Layer 14 of a small transformer language model trained on English Wikipedia (18 layers, counted from 0, width 128).
A neuron adds its activation times its output weights to the MLP's output. To switch it off is to set its activation to zero at one token and run the rest of the model.

Output weights of the MLP neurons that the questions are about. A number n stands for n times 0.0012.
n50: 47 -195 36 27 11 62 99 165 -49 145 -49 53 115 33 -22 68 -229 126 -188 13 298 -60 -96 106 -145 92 29 0 8 -189 15 -105 -44 -176 124 11 -282 60 45 176 173 67 8 217 -45 -109 123 -89 45 187 -126 -192 -45 142 -52 -99 -131 137 105 -116 63 -153 -56 272 26 -7 3 143 180 -16 182 97 47 45 -15 -40 -74 105 176 30 244 -137 -129 -54 -4 -130 20 109 -49 -58 244 88 60 -167 7 -23 70 -175 262 -92 37 97 72 -245 108 -96 204 -271 48 19 82 -66 134 -119 229 -208 -82 -193 45 105 -196 22 -244 163 -241 -35 -39 23
n63: -12 40 -94 -24 -19 86 -4 -144 -74 11 57 -194 -132 22 0 42 12 -99 8 493 -33 133 -120 -22 42 -16 116 -82 -103 59 34 44 74 -56 -347 179 -23 -265 88 -141 -76 -250 -31 13 -159 -143 -395 192 62 33 -66 -56 -57 207 64 125 -254 -249 -178 53 26 30 233 103 133 -29 -178 -24 -133 141 -258 152 -41 -141 69 177 -56 -165 -43 34 -153 124 62 194 33 -43 -65 -23 -110 27 -117 -4 -125 -40 -4 -43 93 -15 -126 135 -99 -33 -16 106 -87 -264 176 82 190 -103 -4 18 307 348 -225 100 30 -36 -46 -107 68 -105 -12 -37 -119 117 54 69
n80: -30 -48 -215 39 226 -148 102 -128 -222 3 61 108 124 116 -32 -47 -15 -226 -248 -51 90 7 138 -85 99 -92 -134 -22 89 7 14 -75 28 147 108 33 -40 147 -87 155 57 -65 -77 94 39 251 -29 -164 -62 -152 114 191 76 -41 159 -8 129 100 116 -15 32 262 -162 104 10 -220 -10 -206 -61 -206 163 107 -209 184 -33 -12 -41 -76 -40 35 22 117 62 -59 142 -11 157 -144 17 -70 -131 121 -72 -229 64 33 -84 -14 -93 152 -233 124 -116 -313 254 -121 49 -29 172 -47 25 147 -15 -121 -101 -135 142 -121 4 147 72 191 11 139 -4 53 51 29
n103: -48 17 -137 -118 98 -238 74 -11 107 -113 119 -7 21 -27 21 103 -337 -53 -195 150 -94 60 280 7 -54 -147 -104 221 106 -18 31 70 -75 -110 -58 -133 233 28 -82 53 129 -52 207 100 160 -73 -76 -49 -7 162 18 -147 46 4 -87 -150 101 54 66 49 52 0 -73 58 294 -30 -13 -63 137 7 -138 -65 89 -92 -46 -15 92 -64 -227 7 76 -30 51 144 -139 0 -64 95 -92 -280 27 258 75 11 -77 111 124 -41 42 -230 -42 178 204 -171 -25 287 195 -160 -22 173 -84 -29 147 56 35 11 -108 -141 202 88 199 28 -25 -37 60 -75 252 -11
n113: 93 76 218 -113 -169 154 -30 373 -83 -30 309 -28 -187 -114 -40 -130 -38 48 97 -7 -81 -105 -44 129 -173 58 0 0 284 21 -170 -84 39 -320 -179 -275 -44 8 -235 -222 -4 -60 -29 128 120 46 132 -180 114 163 -12 -51 28 87 83 13 108 -113 -46 -228 -103 -52 -144 -250 -149 58 -109 128 52 128 77 -11 -31 113 65 148 139 178 -218 139 67 -39 -81 22 -4 70 129 8 26 79 -201 341 205 -60 52 107 -75 239 12 55 97 -9 -95 120 -233 36 224 -108 -56 57 48 -236 -29 100 306 59 -24 -148 57 -24 169 44 20 -245 -130 64 -88 -219
n204: -125 17 144 -46 137 223 168 -42 113 -58 36 -159 39 -116 -82 237 -106 62 -26 109 66 -123 -121 20 159 -74 -117 -45 224 -85 -110 116 -70 -72 -26 -114 62 -57 33 115 68 -61 -15 -250 -46 8 -74 79 -102 -38 195 -45 173 -163 11 -20 30 -38 75 12 -57 -173 68 -75 46 41 -141 -184 -86 -195 -65 40 -28 -123 102 152 -128 -101 195 32 -11 139 -163 -10 15 -180 -4 -83 10 -176 69 -7 -141 103 150 106 -67 -112 133 64 25 140 -8 -254 151 -331 34 -39 195 -127 72 -211 -246 -211 -83 -57 -39 175 -91 267 178 -242 114 91 138 -181 86 -171
n209: 146 -10 169 142 -36 -189 -342 84 98 -27 40 44 58 -227 -156 188 -38 -138 -103 -245 105 -237 -82 27 205 45 42 -34 -109 -213 -236 -197 113 -221 132 163 26 -80 0 106 -164 81 -44 4 -22 34 -34 -7 -217 -10 -37 23 58 161 4 -60 -45 -91 -174 -159 200 -185 -3 -64 131 98 41 0 -138 162 69 -30 229 106 29 75 -186 -11 30 -233 -210 24 175 -83 -214 63 -213 138 159 -51 80 -22 89 -101 202 -100 28 177 98 10 22 -118 59 -18 -33 -41 107 151 -15 -55 -87 30 -108 -109 15 301 -29 -11 33 47 -194 47 126 -53 70 -172 -62 -117
n226: -80 -172 93 -13 -392 -71 92 271 -200 -106 0 51 0 -53 -65 213 31 122 213 -26 73 134 125 -65 36 30 21 93 15 134 0 238 243 27 56 -133 47 -195 47 -4 31 131 306 -99 -68 57 108 83 -136 -84 -130 -114 -127 -41 54 92 0 129 64 89 -18 -149 96 8 -18 -28 -115 54 -272 119 165 -192 179 -153 -40 141 -11 -112 0 -100 -19 -17 -38 3 23 92 85 -33 -74 51 94 -30 104 166 36 63 -78 -166 -109 287 -58 51 -27 173 -83 -93 -8 49 -8 -98 297 74 -22 -76 -29 -118 -50 -111 -208 58 293 -143 -210 -70 172 -142 135 -59
n227: 160 75 -103 -36 25 57 -107 -49 137 -201 0 98 143 64 -11 -99 -27 39 -99 212 -52 -58 -28 147 -48 188 -149 -104 86 -30 153 -128 53 114 11 162 -298 72 319 -207 -145 -69 99 165 -104 45 -115 230 81 -66 -96 -106 98 -241 168 87 309 10 210 66 -18 47 -82 165 -81 -229 128 85 -7 -46 -50 -158 -119 113 73 -12 -174 -3 -4 -114 -75 80 135 -171 120 -44 247 -98 -10 61 -66 15 138 15 144 129 -113 -81 -119 -262 18 -8 117 -50 4 -32 -49 116 -85 167 47 61 0 -227 -33 -72 154 95 -109 170 -216 -21 85 -238 -76 13 79 4
n232: -8 -70 -148 -27 19 -73 -12 -4 113 -130 89 -78 -176 -54 -178 4 180 -44 35 -231 -157 -48 -143 32 25 137 -82 23 -119 130 80 50 79 78 -96 -4 93 7 -162 -97 -27 118 38 -25 -151 -39 130 -144 147 -61 201 -288 -115 -336 -18 208 -88 -47 197 -95 143 353 -77 54 -286 -25 -73 -47 -63 185 126 -93 50 -75 -94 40 -62 -247 -228 220 19 118 -50 -132 56 45 281 -85 -62 322 -36 -186 -102 12 -103 23 -47 -47 19 61 -15 28 216 44 -286 -42 -113 15 32 116 -33 -97 337 -207 82 19 154 -51 45 -48 -156 26 -57 -32 67 -21 -128 120
n249: 3 -15 131 -93 154 -9 -31 -176 122 9 163 113 35 147 121 16 58 -230 -104 228 -55 -116 -35 -82 -85 184 58 -76 -23 59 -82 60 124 124 23 236 -71 157 -39 68 24 24 -10 143 16 -20 69 -236 10 -46 -10 -20 -3 102 -9 -60 188 59 -80 75 -155 -35 6 86 66 -117 -45 31 6 228 102 -60 -3 -13 -71 -14 -10 -12 118 -67 46 9 -3 -70 -69 147 -233 -218 -9 -126 -243 39 -51 -27 -115 121 50 -119 87 -386 96 -107 245 16 147 -104 -44 60 48 -6 112 -167 -180 -125 167 57 -38 -51 3 -61 -192 180 55 131 36 -98 -218 -49
n251: 167 -7 225 37 89 58 -90 144 -52 101 -7 259 153 29 -74 191 23 88 -163 157 -75 -37 157 -28 -286 -49 53 -210 50 46 4 -42 -158 -66 -142 75 -48 -144 -137 -178 -62 -4 45 63 -389 89 38 -158 -108 -103 -49 -77 19 110 80 -106 -114 21 223 -43 44 -22 91 -57 -40 -156 76 -8 107 -192 -184 -82 93 249 -82 -48 -108 224 -30 106 -61 -32 -199 -3 -91 79 24 -41 -69 269 96 0 -12 -35 -59 113 65 166 -44 -10 41 -147 -286 -15 66 -394 -50 -163 -8 156 -4 24 -41 239 -126 399 -176 -199 -37 -15 35 -47 41 -39 -19 38 71 145
n260: 134 124 22 85 -40 -191 -131 25 -222 70 -34 77 -83 128 -33 -201 131 -36 116 -167 65 135 43 -41 -37 154 -58 -38 -63 -186 244 7 16 -334 66 7 253 194 -84 -104 117 96 171 50 57 -172 -221 -210 -133 -103 72 134 67 -83 -215 100 -17 -104 42 -65 185 -87 -89 -3 -46 80 125 7 37 114 -96 -41 -20 -115 -278 -7 0 -6 0 -83 -205 -61 64 -52 148 -212 7 -101 -106 -103 -16 -21 -164 7 -27 -72 13 3 -27 161 131 -101 -36 47 104 -83 -14 -229 18 -61 151 -63 14 -107 -40 201 190 71 -217 37 -7 -70 17 -85 47 -31 -26 112
n274: -62 125 0 -33 -59 -116 -16 -209 -148 104 -121 -59 -95 -313 77 0 109 304 58 -203 42 26 -105 7 41 72 352 72 271 102 7 -65 -111 205 -160 -75 200 4 -7 188 147 -125 187 -4 99 -134 72 26 -75 -60 -188 127 -118 -23 54 -65 87 -103 54 -43 47 118 160 -19 61 -35 28 -47 55 239 -59 233 107 89 41 72 -46 -18 0 36 -76 -21 -42 0 43 -146 -47 4 -86 201 32 38 129 161 -84 -105 -25 -57 0 322 -188 195 198 -208 74 -66 -101 -143 63 -15 18 -268 60 -202 -89 -139 36 167 63 -188 -294 -73 45 89 -200 -123 176 -108

Each question names a token from some text and the token that comes next. It shows the activations a of the neurons there, in the order above. A number n stands for n times 0.099.

Then comes g, the gradient of the next token's log-probability with respect to the MLP's output, scaled to length 1. A neuron's effect is roughly proportional to its activation times (output weights . g). A number n stands for n times 0.00087.

"not ", then "rep"
a: 0 -14 1 8 -8 1 -1 1 -1 2 2 7 -8 131
g: -67 50 -24 236 -26 -152 46 50 -1 -31 -68 228 102 -18 -131 141 59 61 -22 30 -51 -173 92 -70 40 16 14 -90 37 -30 13 -21 -8 -85 -172 25 -121 25 131 80 -27 155 55 89 -8 -91 -27 97 141 96 -98 -144 102 -52 -202 -68 89 156 -110 39 -70 -65 138 -111 -143 246 -108 72 63 35 82 -24 177 56 -147 29 -1 -169 3 -8 124 -214 -16 -69 -37 142 87 -98 83 7 91 -169 -17 55 8 91 -88 -72 -11 0 -54 -131 107 -57 175 93 -56 -10 -43 -101 112 -153 14 25 94 141 77 -186 -130 -111 -40 65 62 139 185 124 -212 64
Which neuron, switched off, raises the next token's probability most? n274

"named ", then "to "
a: 4 -1 -3 -50 -1 1 -5 -3 -6 -1 2 -2 -1 212
g: -62 83 62 -105 -90 90 -126 -94 -132 79 -27 48 -207 145 -156 48 61 -125 29 44 85 -9 -72 -95 -76 -1 92 -83 -34 35 -19 33 -67 28 346 127 33 -98 50 71 75 -116 -106 -212 106 78 96 109 -58 -137 108 -168 -115 13 -100 -40 -66 -173 25 -66 7 -181 16 -21 152 35 54 -15 128 121 31 24 -110 11 150 124 82 67 184 35 122 151 181 -68 20 51 157 80 -41 32 -109 -26 218 20 -263 46 -45 -60 36 38 -5 -4 139 15 -55 -101 -19 19 -13 44 127 -319 83 131 -35 -9 -134 11 4 -62 63 -98 -27 -63 -50 -47 -44 -37
Switching off which neuron hurts the next token most? n274

"7", then "."
a: 2 -4 1 5 0 -82 18 0 6 88 -1 -2 -14 1
g: -40 -72 -106 -146 117 21 133 115 -41 94 108 -35 135 -62 -64 173 112 15 2 -31 58 -160 -1 -71 -239 206 153 126 -208 -106 -123 63 23 -109 25 149 194 95 41 -48 16 -63 65 136 259 34 10 -142 -183 154 -61 188 8 101 -82 20 44 -94 -4 216 85 -11 94 -79 -111 112 -21 -47 6 -30 -60 127 89 -21 -103 12 199 -75 79 -66 74 109 -80 96 183 -159 -117 66 90 -59 -5 2 43 241 -132 139 -107 23 -35 16 80 -27 -134 77 -96 64 159 14 77 2 59 -74 91 -67 30 40 18 -80 -138 27 -11 -14 64 -4 -59 30 106 -3
Which neuron, switched off, raises the next token's probability most? n232

"to ", then "play "
a: 11 4 204 -17 -7 5 1 135 5 126 -1 11 0 7
g: -60 -115 -48 -62 -97 24 18 -227 -95 -15 70 73 106 80 -213 14 -30 -27 -261 116 -78 -92 -109 144 143 22 144 18 -51 -74 65 -56 -151 -80 26 -10 168 -15 97 -11 106 118 33 10 233 -77 89 171 -85 -197 -1 -79 -217 63 -119 -25 153 52 82 64 -18 -194 -264 -40 4 19 -9 78 -189 23 82 -28 -3 90 94 11 -21 -79 -179 -8 60 135 107 -75 -45 46 -193 25 -14 17 -222 74 -163 147 -101 -19 -93 28 -61 -20 84 88 63 -138 -10 -140 73 -12 -14 0 -13 58 -6 -63 -136 99 -76 116 -151 -34 52 29 -100 -40 -55 29 -110 -149
Switching off which neuron hurts the next token most? n80

"om", then "ery "
a: 167 1 6 21 0 -119 0 9 1 28 17 -32 -1 -2
g: -92 77 -314 3 -186 -111 -14 -30 239 -99 88 47 -109 112 -28 -49 151 161 146 87 -152 80 54 127 -209 -10 -116 -4 -127 -84 231 -86 33 -18 169 -48 -83 -41 161 -17 -72 5 29 -77 66 -31 -42 -179 86 -20 -106 -180 31 20 55 -100 92 -219 218 86 -52 121 77 67 -108 0 -129 23 91 -4 -130 144 -29 44 -68 -12 -199 42 -211 11 43 -132 -81 -27 -32 -76 -123 33 20 15 -50 43 -65 -62 158 29 38 -33 -98 47 -97 83 -111 51 14 66 10 144 -47 -15 88 94 80 84 -43 -117 -99 -61 79 -80 90 -68 24 198 -100 19 12 -40
Switching off which neuron hurts the next token most? n204

"rep", then "ai"
a: 0 0 71 -1 -8 -4 125 118 -1 -5 -3 3 0 -2
g: -41 -89 67 122 6 -40 -253 70 -209 63 -135 27 71 115 58 -40 198 -62 30 63 126 184 37 28 130 -35 -104 -142 41 34 67 -146 291 170 101 -7 114 37 -61 133 45 -119 101 65 76 42 -97 116 99 -20 -25 -71 -60 155 -141 -201 -100 -50 20 54 82 7 49 214 32 -115 -21 50 -88 -17 -52 117 -270 -49 -39 -7 86 20 24 -92 -64 -52 113 -61 -25 -22 19 -23 -210 -33 71 211 -124 104 9 -145 58 36 -61 -22 1 -24 -131 -80 138 105 -61 125 131 78 -77 -70 -149 56 101 -88 151 123 75 -37 -107 46 172 83 32 4 20 12
Switching off which neuron hurts the next token most? n80

"\" ", then "K"
a: 0 -1 0 -1 -106 5 -2 1 -115 -1 1 6 -2 1
g: 10 191 -75 225 72 -106 47 -224 89 -160 -111 257 -73 -65 43 -67 -52 -116 -79 -134 -163 -21 -32 -1 161 -215 -21 -75 -32 -70 56 -26 116 23 91 2 -97 -53 201 45 9 12 -68 130 14 72 -187 -27 148 -104 89 5 146 -48 37 60 75 354 37 211 28 20 44 -30 -73 -250 62 -38 7 -99 86 16 -59 1 -28 -86 184 -79 126 -3 -18 15 -39 27 -45 -66 162 -52 -113 -21 -36 26 104 -47 71 36 -56 -7 -99 17 -31 -79 -24 154 44 62 -14 16 86 129 2 66 20 -222 -94 31 194 -60 27 163 -65 -28 -96 21 150 46 1 93
Which neuron, switched off, raises the next token's probability most? n227

"School ", then "in "
a: -132 -1 1 1 0 -1 3 6 -1 -9 14 -5 5 0
g: -169 57 -51 29 15 -158 48 -72 57 -143 -13 -15 135 85 -252 18 107 -146 -126 54 -89 -28 -91 -22 -51 -129 211 196 -59 -24 -26 32 -100 -91 -381 -23 115 -26 -5 71 -145 -15 67 -8 86 57 -106 92 -12 -70 43 -129 -131 102 53 -66 69 -269 -38 36 140 9 -35 110 -72 -8 151 153 72 59 -48 -29 -142 -95 -40 36 -123 -38 42 90 98 -121 -131 -29 -46 -170 -126 -146 87 8 -27 33 130 -104 137 -62 -52 -104 -46 31 -65 32 -99 -84 -58 -146 -73 27 -2 -17 -97 46 89 160 -79 114 -93 76 149 66 69 116 89 -180 89 105 -93 -5
Switching off which neuron hurts the next token most? n50

"-", then "round "
a: -67 -2 0 -13 -7 -3 -44 -1 -36 14 39 -5 1 5
g: 64 -74 -57 112 -86 133 -129 49 -309 71 6 -111 -29 -32 161 -13 -82 0 -71 -16 -147 -152 14 68 12 67 197 -111 -152 -13 1 85 86 -194 -57 -59 151 -112 -21 299 -83 -179 -81 -98 -75 117 86 -93 -64 -57 89 -168 -164 -28 -4 -124 -21 -93 -120 -84 12 -77 122 175 -89 105 51 -90 29 6 -25 -121 221 -5 153 69 -119 -27 -9 -59 -95 21 -109 84 19 0 -6 -49 -158 63 60 26 55 -25 7 125 118 -71 -53 2 38 127 65 -22 -79 151 -90 -15 -113 134 -22 -32 43 -11 -77 -22 93 143 3 -84 -79 49 -159 262 -21 -35 35 -194
Switching off which neuron hurts the next token most? n227

"200", then "5"
a: -1 -1 18 -1 3 -38 1 8 4 143 189 -1 3 0
g: -32 87 251 83 73 20 -7 -42 -227 -98 69 -1 42 56 146 99 -145 -47 84 -28 -12 -84 -285 -19 86 -93 19 166 93 125 -54 15 -34 117 -41 37 36 139 -80 52 79 -44 31 115 -173 -201 24 18 44 154 30 108 -63 -149 -125 -12 51 38 76 60 40 -81 71 -95 84 -138 93 137 -160 -20 52 -112 122 -16 -96 30 9 38 108 -59 157 98 126 174 -145 61 -51 -214 46 60 -94 127 -35 159 11 118 30 15 -81 -75 22 -51 150 48 165 -67 -149 -79 78 -33 58 -103 -247 90 124 -17 113 101 -61 -154 -147 144 21 -93 10 90 -74 46
Switching off which neuron hurts the next token most? n249

", ", then "the "
a: 3 0 -44 2 -208 7 2 50 8 -1 -25 0 -1 -1
g: -220 -151 41 -92 41 42 -18 184 -158 130 23 -49 11 -44 185 47 23 135 -24 -28 -68 18 -60 31 -5 -244 167 -26 -32 -17 85 63 52 -96 -128 -25 -136 27 -176 -14 -347 -49 -67 28 -24 -85 -48 -58 5 107 -2 -108 5 -46 -16 -112 -50 71 135 -270 -38 145 62 86 -209 219 42 10 -97 -10 -9 -12 141 35 -54 -137 -78 -94 -112 111 33 -11 -19 38 -79 -70 141 -27 60 62 120 32 2 -21 -244 33 22 172 15 104 -84 6 -89 110 -99 90 -11 -78 81 -175 -135 -204 36 111 11 35 70 -52 -103 -16 240 25 74 -25 -39 -14 54 22
Which neuron, switched off, raises the next token's probability most? n113

"sion", then "\n"
a: -1 -3 1 -11 -122 -5 -11 58 3 -7 -1 -2 -14 8
g: -139 61 31 -36 21 35 17 -74 -68 -108 -156 12 -50 5 -104 279 -25 130 -127 46 99 -90 -20 1 54 29 -20 44 56 -44 -68 -186 153 67 24 -7 -187 -105 -42 -142 -116 96 -27 75 -50 22 -151 -240 -121 96 24 45 16 -145 -18 2 -247 44 31 42 22 -37 -110 -176 -98 -6 -44 -33 69 -130 -106 -65 56 61 87 43 20 -56 102 -73 112 -215 168 -28 -103 113 -32 24 -184 -38 -79 -9 34 164 4 -76 -2 -108 -5 -134 12 90 -63 -92 -30 -50 6 92 125 -260 -139 42 50 100 14 -139 23 -61 -64 -8 -119 -28 -137 237 74 -16 -305 -126
Switching off which neuron hurts the next token most? n113

"the ", then "Year "
a: 7 -4 3 4 0 1 130 17 -2 -3 12 3 -1 -49
g: 63 -214 168 12 -57 28 -122 -72 13 -45 -79 -48 -199 -51 -55 27 23 -179 -18 183 -39 -128 79 -10 14 -139 138 81 -40 57 93 -110 -134 -56 14 -103 -56 -53 39 -103 -24 87 -40 -146 106 84 -6 -90 -36 -162 -34 -39 -154 46 49 -117 -28 -154 38 -70 115 -136 154 13 -125 38 -40 57 53 -18 -72 61 -116 -17 -178 -209 -129 194 -50 -100 33 -131 133 -5 21 44 -112 60 -4 25 -78 -36 71 -168 -21 -199 -106 282 102 -97 99 -78 -41 -77 -37 -118 -13 33 -76 108 -58 126 -37 154 -132 169 -37 47 204 -37 190 -59 102 -103 -78 -33 -183 -44
Switching off which neuron hurts the next token most? n209